Layer 8 of a small transformer language model trained on English Wikipedia (15 layers, counted from 0, width 128). Numbers have three digits each and are written without spaces.
A neuron's activation on a vector x is SiLU(gate . x) times (in . x), where the dot is the dot product.
The model reads these tokens: "b" "f" " \\" "S" "ig" "ma" "$" "." " The" " number of" " non" "-" "z" "ero" " sing" "ular" " val" "ues" "," " allow" "ing" " rep" "et" "itions" "," " is" " equ" "al" " to" " $" "r" "$"

The vector x that enters this layer's MLP at each token. A number n stands for (n - 500) times 0.0074.
0 "b": 423421479391400620619532424433523437580428423400663566489489555583538555473463369518351592635494526516422629621621359548538513623399468577597893597274507696659591513561613569537572354568198531404555650402593533558391480266610416533636398332473476387452550433444497556249563535566523657470616487315708576500412454661402607251725530437496596348422297445528573324501647755508502642541391
1 "f": 486447516467357547501595385371472523597471478291842532582541553463361576537529424518391625629478355472399593633688374497608454617549434615579906499382513495608623560523591529479465434538396383517707621374623544525520542309675520540684522341487410406432526432492494616375652456605467614480553490378556573489430502813457645301720440306383748310492523521497450492449592665434438553578357
2 " \\": 614465528519447468513662429365332368414750535537558617515318576364594404613469372708635535617382456356318601446470478544690742648724470495438821389408468476376443586484516401662518447633533633450658561206452517695697636524502460443686264655552572514621380483568573548283672481507759481495527510629621370596419528529503471515692680401587570411502483454429539381495466369564520600385446
3 "S": 724499596550488500393530459456216218493706501277631259493351685475487413571439350501458504304485361414468637438488497425594633441425696461288682518424539392293351435258639409603555633678493664382512649446660711711506637586565503428436355396476646738649472600354662574591486524474681529406493468483232452587362434369462558497497525364552654588578532460612482422655399399530526530289305
4 "ig": 648412285486365582498443689542378381687634400567557449416265607533484449429669493460366485501527512412145716570540515589566537392559496478465688663693424480307589359467645492577643491585704560481615562427606476760463530340443535420520605615454593477444464546258339516432442480576620480340490349471347480620533425336688568552514671343233718669440581643547375477547508539437425528635369
5 "ma": 410178523524402522461585486424325497533562538430497465677439643531304337597433403506501655626392555346372701459406487410643688521608502521397853466581241565383341586377572674741432340634334613488532592503417632359555590352424581422310402527558630586553403573429480683414525482553484567352556421592378428590481521325517395439473484346484661256531298369707475496503378607516372548420519
6 "$": 604347554385292501439730541428402412599879554538600566443418537562589581615509423793555580633359546358380557464514545505625549581561485442458676425348359663707530547658484614422343534488587538539558453234452421459467725407513374503724388389463465573583465613536506684245637462489391450424559317561482681694470406259593384442574623381479591277458400414550520432589593406472396560514500
7 ".": 752451563474223557413687451473401283576760579495596379566354544480499628649461480690500516802589610445316621426624550473497619506574558437415485490418491533565614621527615488578407584419444504485585566157357375555593649647561459354541454376447540610380541411600646512278617532429591589424554328530487550596515423405525415441556566352426555363580375184501546359492400362464244652443480
8 " The": 752425583488176570509707473578448294633630426576712475464269432441553451588436327528575420573561519516410550452581531514570570543545513431492446377309665478423694547559520588479445456578520516409633566321397429681472550598517470431487607450532715606552407383517557579334462576497439578291412365497351544594442358405547370480561599330525577109558439442458452303552416465477260592386636
9 " number of": 668346629412283599699695654609472350488572396614655519591443428368518598498451370492582391488412447491498358423602681526562590507519539397482459412476419499375621454641689742429559449420400519515552631312283438612529604523554696518547563350513543614551434446459694592350585655425415709508475360642274599603364472442446444405668495462452482087443196377521429480484449502516440419437511
10 " non": 468415609405291422654711422480462389472619431571500456653302468289602476555450310695421472506511583437458547468525596743508536562691710470427443497465497570322393451523358624549394511338552436309665654197381525657508520422629442337519382318449703540571350453592597682488681464363623626381579403661381565527349510443532649579479518458517585343503359097599570476455465398434457473414502
11 "-": 466527435499356401520720440669406336512660332265457372467322612399454588505400370516444545487598542594452423501629483547507455612667656444533514536438426429383317429400379608534578592530394404282573571241438454553373627489645581498407471472428605391510267545497474548527774397124847537407431435627271561540409304408603572396490473359603704386483512295541486554515492410379418560253530
12 "z": 476597433372466524484543560592447260620483720510587371602351577577634545490427419749583495569487521559359717420712387478558452446336596783529631724447432354395456387317530492308566557533450558226430665439569528780522445336717619471409519507501624584418124587358621629648669491378688433461713667542261528585323402583657569540514616497562661605499350405471464475475429538458487462278378
13 "ero": 467309588431338571576615583398429507627546535582526460651385562653465382452533374594542368480596628571533539241620515501851614507471640378541671450437280489405493394551426741652524390586469491579461488420497368424691467310583693486528468284496635478666435498474549704564598379442421454359549415590349591580454568431626805471406535391485638094372318387562544434397493413592527413385562
14 " sing": 507237456462380525608828668477427232378473568549442618610428459631633527504615318597468353629442724473391495417717530579578474516498666548603631488392306450491488521642454489412591366507451662495486532343552432563408506178549513353451451254440486613844390566458474660431543449458580637389544508580379667659679346493712590379558611543446487470539443339470413338494606494404697631425470
15 "ular": 415201598492372509620671639314451454593710603638628626714370520496486551530536422462509414572486551404477529346703548502540477566521667494649659385565271414532524544547333586495438531586477528481618392487444338626353460287663549494522483284648514431696392582488641665474515562454501721454588322552312603611642372312578706396657535339733534121449359470480391372454453526615496521445501
16 " val": 514462575490354583474612737546516444653610507587515504526217667409625472582432215481475381513565490304465598384682505407488540528736522638457585416539540537497618686500356494328404512511562565550592396284444441801439453168447541378438378326617590482557305522633681567220698508369501510447619462487412739589373374279662510452598661586455663468536541323647324442502407411501610481466338
17 "ues": 411373524451371485590687396574442283487700675399568519594569681417496477511600574549518480588460601222493452349583533473710732560476630485575504541442325532492541521381511585496459493645481515506519342382553430349469500268672538572545462351565608506613582612397527614528499426545414587396520355558373744732453446293562725422518662650586439070504558424691478293365534361534530449317409
18 ",": 667436532373270522524722599596477316607722567498421297441388462487467633477394455475495441648603573466395620356763635507609570492624447361521413551395412448496486546537617535395478508487488473487512373183283412568569546445568676590450641505401589592508421510583732613360609526423457596430366332589449576660539414409542321377541545342512517126584549363560504274560474460491316554348455
19 " allow": 509450673472331438660683608535521247563521518564536547580519517505516615568457459590443241446517443338483557360651551430785556517545661518360431467353511566665581627645517698373510549361377587429678617217396634561397561430618655409480431371461682506623599521536662535181548714518536465428537391539414664682399469444610344338622457524545521369395360182532589241582411416342589569374551
20 "ing": 611460664525281669602624417365398244567594352388540477623515489549480563587390468654534270425581514427428388366679629514610500573409501408466527663466517461559528637447584512464603373424277473420598381202427571461512322494584675514504519357522581501559511413490778537536409529461414458440455337606381708751449541540716389431566648438518427189489402260445579321680455523389564571426516
21 " rep": 590407447306406511470612627614594382523621393502523676562404567384573464468543247544308469536556528497458409189560394475528505586706631465240609461392348569362539546651388589402329295400560626575537464265441344755434611432623502291481410523449718534463320430604561607285541577520411533500346591546542440503412365372568471436688541364480532487418465139573287249666353549547505697249386
22 "et": 340368633557520661684596471452455372506674391554455537434554479508493616615574453585374386476515494336471661455595343455628462529395359346504517367590436447296422555476332582658318388774420508412582468405506597358474569468653669587414540329382540739593542528158487444370509368574728466726677608619418654622485486601701542335727569622324790421446529408450384273693393670517439670576587
23 "itions": 527319588505334561504717355494453281523621602405525545516609628444516521462561541494599509610437615369594491424650611491520577567546737433492520506443218600558590694631501627450328464526425574420483343460483538299562574175677569571507471460512613458696595624467600544589539458419430615351556456507359642675553339325559611456526658607583573026451504431665482354484525421455481442340421
24 ",": 608356541417234561535684577572500399611629523454402374412372436492447669457401459458449437629492544507394607315786769496620550498642488329544436528421401466471462536489624555432454505544469543447518328234295524562577462373569782632451618510343625499479407497585691571455674566396440620405355407606525534592557445452608364391478546400579574105617534452557469318584487537455360561328462
25 " is": 611465619520256509530729533542559392657707493483433493465438501481479534568400510683603523712396605386404552448470525457484511791471478524433448436424539316499589639519506616352521457456402454428444632303522582549412505374535521457555527514512568709529275561564975529459567638578537597364435385474399708613538524373636587469394549485523580283452535269718545301624408316483486667367554
26 " equ": 451460475516397368577625413396427562591751561507575629598253467292671634494365335511488401562386473406469556181646520464582611593635759550559476436594521436457548618596268561573375405519669702452624564187449539711418523360560463409656351399392754556464434532415645573479557399412678557501474463496516508576384342228559568503707481402407471476415410234556340323587395542499672576275381
27 "al": 400254548559287497602602731311399418646642430453438465666420533358459514489476483445501447373507470433558442247586539366649539490656718400619441391575548507498470549340526726431439578662280502492654371412425350640395436474600491473550395199571567509524545700400610792377639637479566489522562537544504643514321565413694725431613596683573548280537434311590413346681372603344345541434514
28 " to": 630390630417215565608645593652382273545773357406548486661475446558525436669497501724625393597383545458440621265687588504520629691552571485479413518391479413370605590394640630486586497468380559395596653178497524681471436336479646585551517392528549466441439666471639522436542708588521476479447484647466641607430435441566523458426493355408438179545434378577526492496413527548430546519589
29 " $": 562470534555308561570674628448419326455752513501635453502381518352567459604399483677488432521306487586364728482567643659610675519731710443479470511325434360441495502671457513457423567633501597348629620267368493568490430331420555494600412692428626475615482471739789734303741450532634611501435517549511586686291516427681471379517552457414519391265459349345590463458496437494334576434534
30 "r": 590583487562321517486598453399306305437853718433724434460397612421452529475291534619452470538468643604339661502531505435612512450651498446449588580547535414336486485522491570445505324530299632309522680515362573670441344409642641465697421486571712474507315476326571716463506359321723556412585664507197587539430346506623472391365541577635575522452371394625615446598425585636368707359574
31 "$": 460424628427251520472763521364378364616863624491597602393394516545582471485581419731597591517403580447481540393518633494744520590588597455537548463408290564657420522699434529445407446640560538522464460340486537380498569278584557543741394434548591577657422629410548687293659498498411468389583428571458656681471448240618582348531544363460554214390430475577590526610632484612440551516588

Each question shows the input weights of one neuron of the MLP. A number n stands for (n - 500) times 0.0017.

n462 gate: 648542388348545579419413451620427457412516490423485317490430499607482383462508840521532424401572452325553474589609347551507529233327380585652638481575580381461573445455463646443550575534506522491580632455264499380591445410547473404480559554626667630535548678812210383513625407468701515486545563469541619333541508475549613270353515469408367518441523246399618549413480687511324582505525
n462 in: 534433587519355572683521520551489566500548495624331531403503486511367358453462592626337690643535543461591544372645528733517494375467412421644609583245682498525370579563329324586543550389580293503609551505504520533383598601431450685478458430487474508708517520456439748476332515498599508518765757529444583641686418392476590501360291457333523685434688560410447538495378325561414533703387
On which token does it fire most? 4 "ig"

n260 gate: 558455664445597407426451497544376448631509721343356569506454376358490518580523647493679281401476468406609835512476535398420607736381572401624606602627438582448682284316477503438304533299508443479629726592571500570613582662676397661352607598411547481516409483473286343515526511576553402503401520433383708427549453312699618508598558357355441644686694403481695594667633413336576541405692
n260 in: 524561402613429591516521464456494619525539491583421426784605613584409498379428401383526318321490505582553559502487352596549366470533347688558462441560849531424331715472589333525563415487622561416510426619497522240351667382526561318524597464442465504667822435428479243587594386539530460536376346590584315362690244564716404476675463624561624574527492301505553315570356717559621534683384
On which token does it fire most, and how strongly? 22 "et", at about 2.8

n52 gate: 601330592427430434535160436355503485739403617605580522669524416417444501371331426430482204262397351623542389597783467298486541393436451482587352487398449562547343503414498390544511412405680460499486547597374513469580611332581471395657424458597519541315771425694405539338412549450338459700481463701417434343375654535399547629427504551461634348492406399495586544523454550436534438592436
n52 in: 610386514241360381633557346477592524499313443579648647594322330530450540290344440498394362606781310557364445680449295411582364757318278418553478549354515570509313501677551361507567504356507498669549551699398443775699618734609402469746461702645563602662750563516501769504281549437467606653579508633490589633382476579469453387618586425605584584576484393429510539560403487372725501560444
On which token does it fire most? 9 " number of"

n331 gate: 568378656646569471588432449473702468497374773612394416458568623444491630694256578696595623591494457535653624425565636755398547451509453314574446722530571587468441230451481466549305762345531504448436506469312416394476302457621455553624428705264476420333456487494440637360518596586528471499349574443378433427511515722438638455561343634714512418470462597484321289543523541322543648393535
n331 in: 504363267276518383420638472508475400335528550354547337390476461418693540403748490647420556278545571462457609390373699507378559432538638438733680468601382817336549359428482452518588486530708398646540555394525480475692582531251512529336456452528539621611479443460403355503612670622449562688139544468600481600448632453529405416608557453607632606589533556401417374645533450498414452535734
On which two tokens does it fire most, strongest first? 24 ",", 18 ","

n0 gate: 788609546558535333422449586514624526585454385586412462594426509488594356477307413555570684483315462574520536742691619426397509295488371516263460335411503511511656351468602335491582527488619508428504487494299428554523685589320369586586543463479606434676457416393395427514496546763412545711555525576379770465429523501436224409455433374329425425481543489551420352634633388531696526653579
n0 in: 503686435475624408672497563498682503348576508603487454536750315346545582305219581477469522547394536585183361442442634491436395468491246391503553488585474504299558447579622576693555447427327432554586592479538453526566524430661427626500574578502594500340526458469378629339520582709530492429547487410221483528475530356587292402458391421585651403653480320349467445641397659585579479484535
On which token does it fire most? 9 " number of"

n235 gate: 539513759582417586356426493510415491467390251579509566394638409648346571785476555513536651392651480411223436659526494461557394659635463547520555409403638587533695472488420460372580750461366512670543601517455602383469562418533417437484568355603284347439796430612214525519216595500383589633528445429611534435522569606479466539526573553678555243422551586464536572520443283447306563371403
n235 in: 394500358394585535546573493671671567525444475469672527566327277582346647565433492399547541348615571174479724355596237614618475532463548680505472422417433655558625550436505433435601563325607393587455643461485441447322580486409531463533547519476577692508496555394552503640663569631596662525522498531731656285407478299490503526349403600459354403570493590511609447246753381688487413496536
On which token does it fire most? 0 "b"

n34 gate: 391366499522484534301447637675523436329509536477614458557604665496582611365773438703594469472519698661511284588414394410214584444553436608542531323622437368564413655317490467366512369586412564449363277474505423544543492360599676320529421665391578569492449520557580576508485437620737458443547428536724478475579532579263515579349574528328459524356373358471560484644412541582362447627613
n34 in: 475544346534418363467646440488682621307548485711534482393529435615605440346389438429520700444572332661290508510683420451287643564437638630447427492572474362582429617395169320564646378459518502424466496510558507528504356367539408314707569528550313519399561594615651447393456330499419495547425451540574275478343418374561655487621591521558375431618523479379368471656622370469628481629236
On which token does it fire most, and how strongly? 21 " rep", at about 2

n75 gate: 480397455426424501707416463654580435424458434508574497518368494305468535456369461513543360563616462606574452501553544408504314343431555301453563635602576598614638243512863652271514587547591414481525292547433561449528644624447651635644705598614503654534424527424403529399538595520399433475644491531405529572557552525424498579480385581570271421498655336529420660675519360298657425511703
n75 in: 547493352401595447753711375402349587449470462500536469781508465526281490478605325432447703492565467490515664491277472651485601317309441549601511478410718507569599443470640360718656530598424600525399629447214375530414535523409600676431508473276505526376507546471445485416244677617695632519628617561510551493631482401297667385606317614636452599466511420344595445534664406397549406374606
On which token does it fire most? 9 " number of"

n92 gate: 575440472368526271348333713306543504477479279619623534338534535583699591357337647512483536497325642518629531575457500343359455500422481587725327732603349685539537683737599661497612325359583636409403389379553467561778522601468510496778718553421539379369383519575439339489480509390366536470459405395594590569408506525430678609442489353297739524432343299378469512601452597335582584552633
n92 in: 344532488531270443430760324503376437519602367363548586451403512284367520513513513320647327457671413446269617456293486497543685510472583436336652505527409526448518519545442276623516639414534579564518683628500641654589422719427365401421794348556698490411454759455258312696398409286572575474606472595518606739506351486463525241537536594503339560769494463374520679284761567590669388471459
On which token does it fire most? 4 "ig"

n367 gate: 468425441518455588415392624527589354590546483454518369458604517588560455618677465662557506514336426640624516508620719431588519340337495410660436595732604457559373742416534240398561605308515629431545544444359591605504516532549603489535548490488378502503456406534560439455463472713447330402626517250475554691409672322511557588529634488544736451648276606422515556663448320601467279540376
n367 in: 405504505359433669518478580565526481742457518367416489699563522646506374637438317614522398508483457387647557395472687485545317483568386478575521447458400619584505499348560605551351534458588565295360525450383422530381533599301583716480478515496355408418434598506585421415387428557464582349545337433540345563531503566436570432473441401770598397563459520520620696487389522603471358273483
On which token does it fire most? 28 " to"

n62 gate: 524504489549723462622507353460427481462603572748481452582512208494483574380544488619497538581452473494719595552707359566592452676328314312481491392496595425440512330565383660677464510394408384437473446524402345521683498543366354491662384453363685386529688563174610431565611640466590532448410510536603546353576480545240509518460259777477667618629438422530539630352376660324456557379417
n62 in: 327481425483490475504440437544553371447537485513402160418546607449599450528462427379320263439475397407348355530581461538504606565487628403448600470390526473601665592657335398383447594796602530539435522429526680318391444661673460374439500406627594373477659509440285694533519318483475572576363435625452313431284628443563483612522731482742537258611519514492449608538629434410463639656509
On which two tokens does it fire most, strongest first? 22 "et", 10 " non"

n358 gate: 667527555577578668472475561338539540367431592429469448216573547437447543478521490571664608484401507417512580654403535235516493630630660379587570744619513546563561580560535348559549378654669680501498555480488474622367408479510618475686524301341493677481540366680378647563377389539347502382449518558604566321266405835430655567370526491607194526409693469461461574523294241541453442535428
n358 in: 557546536597402605480516727504678453672327517112418603407603547448467542610705488713362497593531331588284587626498330387394269592427382267420612412351632517492505247659423617451399567450534481576701541366601619520502312574460539544454520391602332413699525555718495537497603349271355360404450607409517455433595677515515553602560530673622462576552399529534686671535623478588476741525363
On which two tokens does it fire most, strongest first? 1 "f", 26 " equ"

n223 gate: 391222290508713577426551509457394214509417575669277561304359402397390553395560322772457574356489389298414340553493553551592591513479633317516437507488460457603420540542698879554565575444541442528464578549407313284462618457552545741404473516362516711636413429457365485638466477471565418542422459510536477435343478581436546424408408709393471606643435508494537598456489598432486455460582
n223 in: 480454470505591331505544722497458570430646381331742718599266411391271494662444501511363411504635404495320335484430490527532386499453513389676505591577480624413293401533484695471281586548344566605599521402434451309440505382323442529630417506685517292484446529403530573652595424578819406389286710616467383544499339595430655488478443652539626528388545486533615419307642397376366500632532
On which token does it fire most, and how strongly? 11 "-", at about 5.6

n300 gate: 482595279604618515460643329467382312282465746422352522564509556557455405498552534523363422381524465372379324452425481487496464555222321505417510433295580629596523526485560408369563618547436512637709395360453549445560558420664549572417459605498489519553694599555504601365553534481525341708533478479453413428305679645487543618323458602386285329402417354660414431425499438665622543408447
n300 in: 424562565701691506539452434415593441570554403500517348398519669414414597661659622412454160645459419560229415524602599482496507386629601357412607415526475372434436543465484439633623567394479316488604518432509441618634647445550472569370287488447478356314642626620509637383357569514453574450732530367429492533692587430601598437284582575705366529483514395344496556521457329473553487428572
On which three tokens does it fire most, strongest first? 19 " allow", 17 "ues", 20 "ing"

n379 gate: 491427576703606418467500487632586470440632513619478446497584610346456550497498484587266553428491474422791588726578486464481695553427468578641385363608395575646946423352478519564518507440547540432551270473354604322654586460428465516597529314497345469427251395589717635509458560708519497626633540344443486625463343494527514569483447584423729526362367585412391564656594657455460464528551
n379 in: 394507622707385594678620456570561398713510472489629355335514537488601467525372567553426463496495693405302436520561374561638409496579607568414545559752588465587294377504304385281590646580440498526566512570610599349531684375796431521463403427571392572664713275634591543565646703429385459417597604509406398505591606381309431684435484363484338422482610467662598769524572429505517523464509
On which token does it fire most, and how strongly? 23 "itions", at about 2.4

n140 gate: 543469541532448422545388588570516630546686717357539396741541706551451564660551573511732271561496451557603402708335566503713509256515358478358530405713488599445560464425584353557417510476562589386541615405563429487545407680574584539410394546462566549385598591633383505300511558534307633462750413560438375448464286649610313285454444680423500644406606491558580406497397441443421660548494
n140 in: 279527535219580572477500516301661585518395284264541580425410402644655448539553379424652420575519364274363465488671500484403682616547717485652598470593584519281416549812446688323626531615524590435375459434663654377741621371278563480435592530521318385487547494317663398568480540489465428458316691603545621453396607661703547533397690469486470355401520524370502522624499536576502472355527
On which token does it fire most? 22 "et"

n334 gate: 271608433526531344458485629587457651294419663533496264516661609447668565341482516553552470538531412621523324497441489397477376598571224547604392577365509514485732496562368501673262513494379432325633678541208564733498467478614643466541511387313426533508363659300498452312459449768501346436463417366443445352372498454438499642461508383547478492547525470609530457417252417447499324556504
n334 in: 532544476475498451506316436549616518421529283383642550423509614453683629420404638516505477411314339597308586492493409442500406245520542630438302374414462391552485415537446692522489463400716752476318506210495592812535461625484710581508372460542454701523508534528619536586450484353467389465414519616501498477594410533472499558332660554297507570406155554498534513362608503513719441447533
On which three tokens does it fire most, strongest first? 12 "z", 26 " equ", 30 "r"

n73 gate: 337489446448466552623425546553425476370359488449590646510525586512534645523600560395482538454545472606701570748558527578315359514586512430538451718669538499741709648668442525542495393451540464637388477458731656467491483652572583519448422592592401336491412449673513453407551559575434425385634620518244451660469268523570450506482522383412538490464482500440471400215479775340469399656514
n73 in: 531498633471756746641362474247551446432363448517557622443395501639608655665374364472383599306498398505538461536643598420519632472526527477570434620591508576601533356523410365344525685617482435564188583521504703572549485443488491538499487552442653307546325458544487656409351591551527529503606459455415643587625480638529360364499361247491318343672300552460360516392646433464328632614333
On which two tokens does it fire most, strongest first? 0 "b", 1 "f"

n393 gate: 573409424615768511702439323435523294440558494414274412592462497483529577395425363578396486474498185579340596461478613648553324628340541437580430305281562517583439533377526453598452655367397554495398446341370578484673618746494488578322606508507505528165672497499412454434513524554443570533365472554506417601410521386646452394299579592478525405501552445437511471496482539719615700393447
n393 in: 453498491415508484468442553515382294370493412394396378474372693691553372442347425428378937408734394576729529348567582601433635504500538445499531504299420402537446606395370456502430539312432395428490461459596451336281665642475433509409392613644670729561468638675420197647450680508545532447452497402397672605452558397644709630369585410362569648494565532566591457548667576477434526761247
On which two tokens does it fire most, strongest first? 3 "S", 11 "-"

n317 gate: 436584546424348307667567429178492497667621607604629636453545495584352626624499618463406298362645405484524457500402451586291354549512407636467492637276794370485576523360629484356549579488593512486524416490417451328519524494289626490439569553409495634607399414479377676527520417403559563495442485445628558367433494539540607459451456435428436657755574660348491497420530507229580513672454
n317 in: 668445383637522411420669741533548503442610587401597605463788462539379341574693343528557421640458865363548547478376688388495560662437683381462559578524540606477553709374595679628457609667526522524643464540462609353491673428387504495538552507472519534461589506638297425467331388378299534343558637432406483351483481575646597500403293421322636541374404599533276390422612605378527404469523
On which two tokens does it fire most, strongest first? 1 "f", 12 "z"

n408 gate: 458608543367640310478591447449383513606376435460320503408646618672487291544387493312673504400438382577591614511345644524526646405443546543574405536557327382606495402603555395587500660352602518375552598503449622633541546546435507418470421533355374343462479557392367497376618498443703353413491588317621512623413491442409437453483383501576686277291480494446679598438588524748438428472576
n408 in: 355671181685607531580644537477482529327460267455403420376383474511524700515337491594314529545518418619641491535695572688455411568777536561725574467477442445473504722669578487567594492620610546387440512700768470556560376530393605626593471390641360490480346677606434522429478464467397489495452597539353524632465321386484412475312609547688434564431355587582583524534406222359679576676609
On which token does it fire most, and how strongly? 11 "-", at about 2.9

n272 gate: 395496594394470389436389358214532652656365458467509558474490559454682468424406534745538570624557505314607379568421481549448556466558612418349428508682548680510558497362490532240556593556508307467803764624426235526283529693523526542322498418484530464309659727478397553433530439381630335591638538573551358363752391600443602468528579543540611422416433633231572510605525513582338461559531
n272 in: 394422520385329410531388592625473634409677374395710390490502427518699410437423553403390458493553548458421521387489644389518515446344499478360552630563509530349322594566592442584555416664676526509668504428583422568192614672301384462528333467281565608536414400678444389765486559519586434649582610533417547527523514308402638401355435380520486721626519520655498549537469616400421466477443
On which token does it fire most? 23 "itions"

n503 gate: 607448723582515489536568332320358618295405498545651569465427378520499435498504582560530356508425443687386569673418370498489488383536619535491348408464550318503338490534318526621518470642489546499393417540383330736420670521586503364583606610399522500605592567315648414416537656467411244468518395464341493626459734308425291580600530338530517648395529518508471344415430492560645324597454
n503 in: 610389533444470518397583610588645341455511497551605634663563502637622461585360434664594571491401565436428680490515611370383519482451547241443669487605476603552450536534320440472545621521633549552517665371402444367520244479544822346450673412529624462519294440569301374481497636364534494368329510573540441477656911471416494579536331408467620613569491494493469391617421460622733522479601
On which token does it fire most? 2 " \\"

n106 gate: 461431711419605412567403599518633399757349537511370494617577513614675420570512483558494455455324448572308508392389485275426460566567446409499504462450444644608405784373291399615553480476471260426677500609576477557465294619469481266713393638657591557569584629442253489277577526410315677640520519355374471477549529514375515561413359413394357732506436533566626653845481382692466510458489
n106 in: 363437777733652309543705727481621429341557556446633439201667483381425376453546370375506591509457387385300512437577478377406682403410603544595619702567366371552391453548540391508362675679701403336532684651346545559414515339447379490616468732486470607590345441420574601421604523649418383474576622253491503654521340462401420617449636495490263662403336710426335539623368548649337336626648
On which token does it fire most, and how strongly? 20 "ing", at about 0.99

n490 gate: 609449638524619587538443556534199474448335346409323465368269685580637654443574495399414428352586363503410597464528556412548425657505620418570492281609380511586547563328490352240412614499513551464356528545538455518595341534582432545655740592626445560498591461421601632434413344502505440434531525557567392388276620497352597413394549693478411542468775582394315428490454240528595613445255
n490 in: 603575526549667538478451686432463286463349428605599510527434647808483438494540448583538451475427478543343445499281466518432713651485560582737528486512537665484524472391534479514306427502538858389446230417484685458602419472472458511299649547466487548348793494408463570349442554386582670313315275529291535449331505307192423393592632558655542462664605457409475625403390488646624403432432
On which token does it fire most? 3 "S"

n435 gate: 598531479526582511604437619473723546298354452509439490506487554713479584332539130680441485672457380418457480595283533491565500375391565512446662732391403703505561522569488371376595352603456458346516358594449533449568437808380522231574581615451525423421480381667531541441253664425419355572512446516653600494381468385576412357500559493488440599486424648614817544506553425752561626425435
n435 in: 471535507467575717744549606434481551385478445671470464597672465456450410491478341466300654465537489506301277312445454687575591452591346460492537224683611621499570353580419600516449516552391323454472428546525394608414433420330390340467583748567397484329579425597383199487439370485514456902667535801747609522515271580537392441446474554670425493487441709715466277498252400598495732488559
On which three tokens does it fire most, strongest first? 21 " rep", 3 "S", 12 "z"

n149 gate: 422478551574385592300576443484555591659472470639373685461624322352254392685544557701427509604333417377566306343521552349416435545369282519504554608469573374555561519595410486356519640510440516520484329619495540344613611520451491574382594549611494585441504575636570482625598410625371564422588508329549451609444566515606544392502632227356467543545512478705469563380485362501624572612549
n149 in: 399437503443664355447700520679426508491510281615571506590471553499557467640496584651708490421297460436528403480421527531594421408565456347569594517707327423557363587491450447547548605325462349493378482469647451513653568471491405332533605471486492527462464449283402584467605348573371543383623464360266610588328574425634611422417594656554418512509564519530392415389433496591408421490324
On which three tokens does it fire most, strongest first? 6 "$", 25 " is", 31 "$"

n200 gate: 701449641612348328586498237621528580469550548304505554618610420727397559485541680376545313410525483677291575583538290478484425443505429541500376638747672484395541328665535615543383460429591498492452660534244613590573716651663329378458391335500421822378547343609396460634478417576523633584526641317709413442502314484290588345498610663694486489467579609561494624510384626765572386570497
n200 in: 786436450522499625469464585626644618408540448271532631469516527534407717404464557476386423349537560377660383474448378468409523225403464566559430501708393324649575330467366616370523369241414579628318291462305588699393599408535521406623601323472602527495582425653893575371394640432614501558534668631378508703444502576424552533430578516460331183381487635496590482509491440629609718433512
On which token does it fire most? 30 "r"

n103 gate: 475500522623680442629557734414323507545598611431274494563545330454563421385387661304401432320522762455566511564633520646683464623452558358664570604439679434430424495259440385403429683456422333424675497545360330457553654480685397680559519547518438316379598587586418485641457543363354683414489553442375491475278475448481576633356594476470458518469500478385483545481345410244518590605497
n103 in: 522713502564556574457443620345463598615502533551356618614748507420534551395599201282604485491451575410434336657506725412501553604244556414494480353455621608565472312479512661462492396488734539480701468433291331479597580532609573417479572545310519341422419447484430572565592434469540478509478511633535664401393555578476615693686652378512431403518583531435422441595592321313516578310462
On which token does it fire most, and how strongly? 27 "al", at about 6.1

n438 gate: 552486404589662510461267594549485576587497749425485369491403655672536535746455292589436680580598327479492530554487451653579466383367503245491301808599412521625479492346405645355345363467504604569503491264292576360449808548458356426478730491655363701332486354651521552468512381481447439574653561571489514534473589418341614579362773533607560582526314573433551488564597310533579496317475
n438 in: 618460305541546626525455465536451512441523519500486522318483476430463304481566422534337634502619521630625652439492261534621659485314423435623402501483557648526375503484454501536613407547578684402485665587411778587239796632461317583528675561575488613432578642601393738492522533443661552546421335469508648649621355619516362492595449410622756466448432532403391628597612442355783723418401
On which three tokens does it fire most, strongest first? 6 "$", 3 "S", 12 "z"

n269 gate: 555478301429323642528524456462605456336466351525262614525554392533575632522510701441521544527522253506479563500641625530645529467424492714503572473300466504551441243575267557325529717329632405482514464641633519554269318698529568358441362476368495458366567633337571549457370528563393462484508501528458600467632291521444557574488510500715595707561621505418410435647555516551571574626589
n269 in: 613663480495527396563515435722582357669646544605498592569680495554516884426260504381609402346402450668482494398584304535419596597592557490583516442522572388364590508594541506578480493537480390642472476466572601665493452586364387626519528503321293509549496527520438595422229543726410642364478430541520531660556524341488660468525542578534670519382406474630358536619282347527556480645790
On which token does it fire most? 19 " allow"

n185 gate: 486565629445424558486433588479484322426412493659414409460496536478537480397450547494611486625544515673638454573443473277439570476488624461353414591484474544532426437547636657384341489443478575402801633331357285503625335526561499396640705367455484538572441396526584555345417628569369465640530424471505686473557548419485421675335613513496409572411617603362510565648607450414439460384449
n185 in: 567348368596531515601388590539492557621363606424542442481460406680405473481574481487397539351625476354492780402553649474364654335440602625618772587527386365467322533601435513477497421377455381460693597481532556503509474410424518366391378637586551630535514506488448673626383478512424504391403540381340459426208538561445611382458508599605700544448454440427594692417524365534417628424386
On which two tokens does it fire most, strongest first? 29 " $", 10 " non"

n12 gate: 536370580375698598605368460379509197491572639504307439455473495590467519312549611618622709484406748621659436477505552586555463415402601508596352465555415482454414576595448330557480521357412414485633524557460610456603513458488606590502494485559531618501693435489431321530354606640443555610433451332635574446518241270393292347486364510408638561520512469457603564698629603382372543453459
n12 in: 442568547425614608559281357656556297563517497389353550338475628372435434572637543538484649441505483402634379199525552468360355402363684680504573688488382412486526557549246526595378432403609486571408586396356661492563377346670554576501313494447529542414634474599493393481364553446559640494461491426593372694557348398448468641542480492332417731421491464510646477475369358309393565463502
On which token does it fire most? 23 "itions"

n352 gate: 578402387596721698400479322559481439430447358702441402686718614365477588178484583401461382622420621539449559290407571544489496495442429555637464501340510620572386556519564541668457665508526799424429505469574302450630570434382492567486550460516410346564559552559354473617228431451599504575567499365458406519801266645534603415446512488537516497333401552624639543435521199476483617580460
n352 in: 603574636652511537441514447642358434760420254562453535440517452489416721418422433567445484373448599444579567351529359443476553421497667586628576447593596742578306561611470493521653384482471528540398486433550441401429791537469315489300586513470531397640541439444551622400610327570541493726690733496485506419698530551721389428341520535454495671545485526576493534713563306540440463338485
On which token does it fire most, and how strongly? 14 " sing", at about 1.8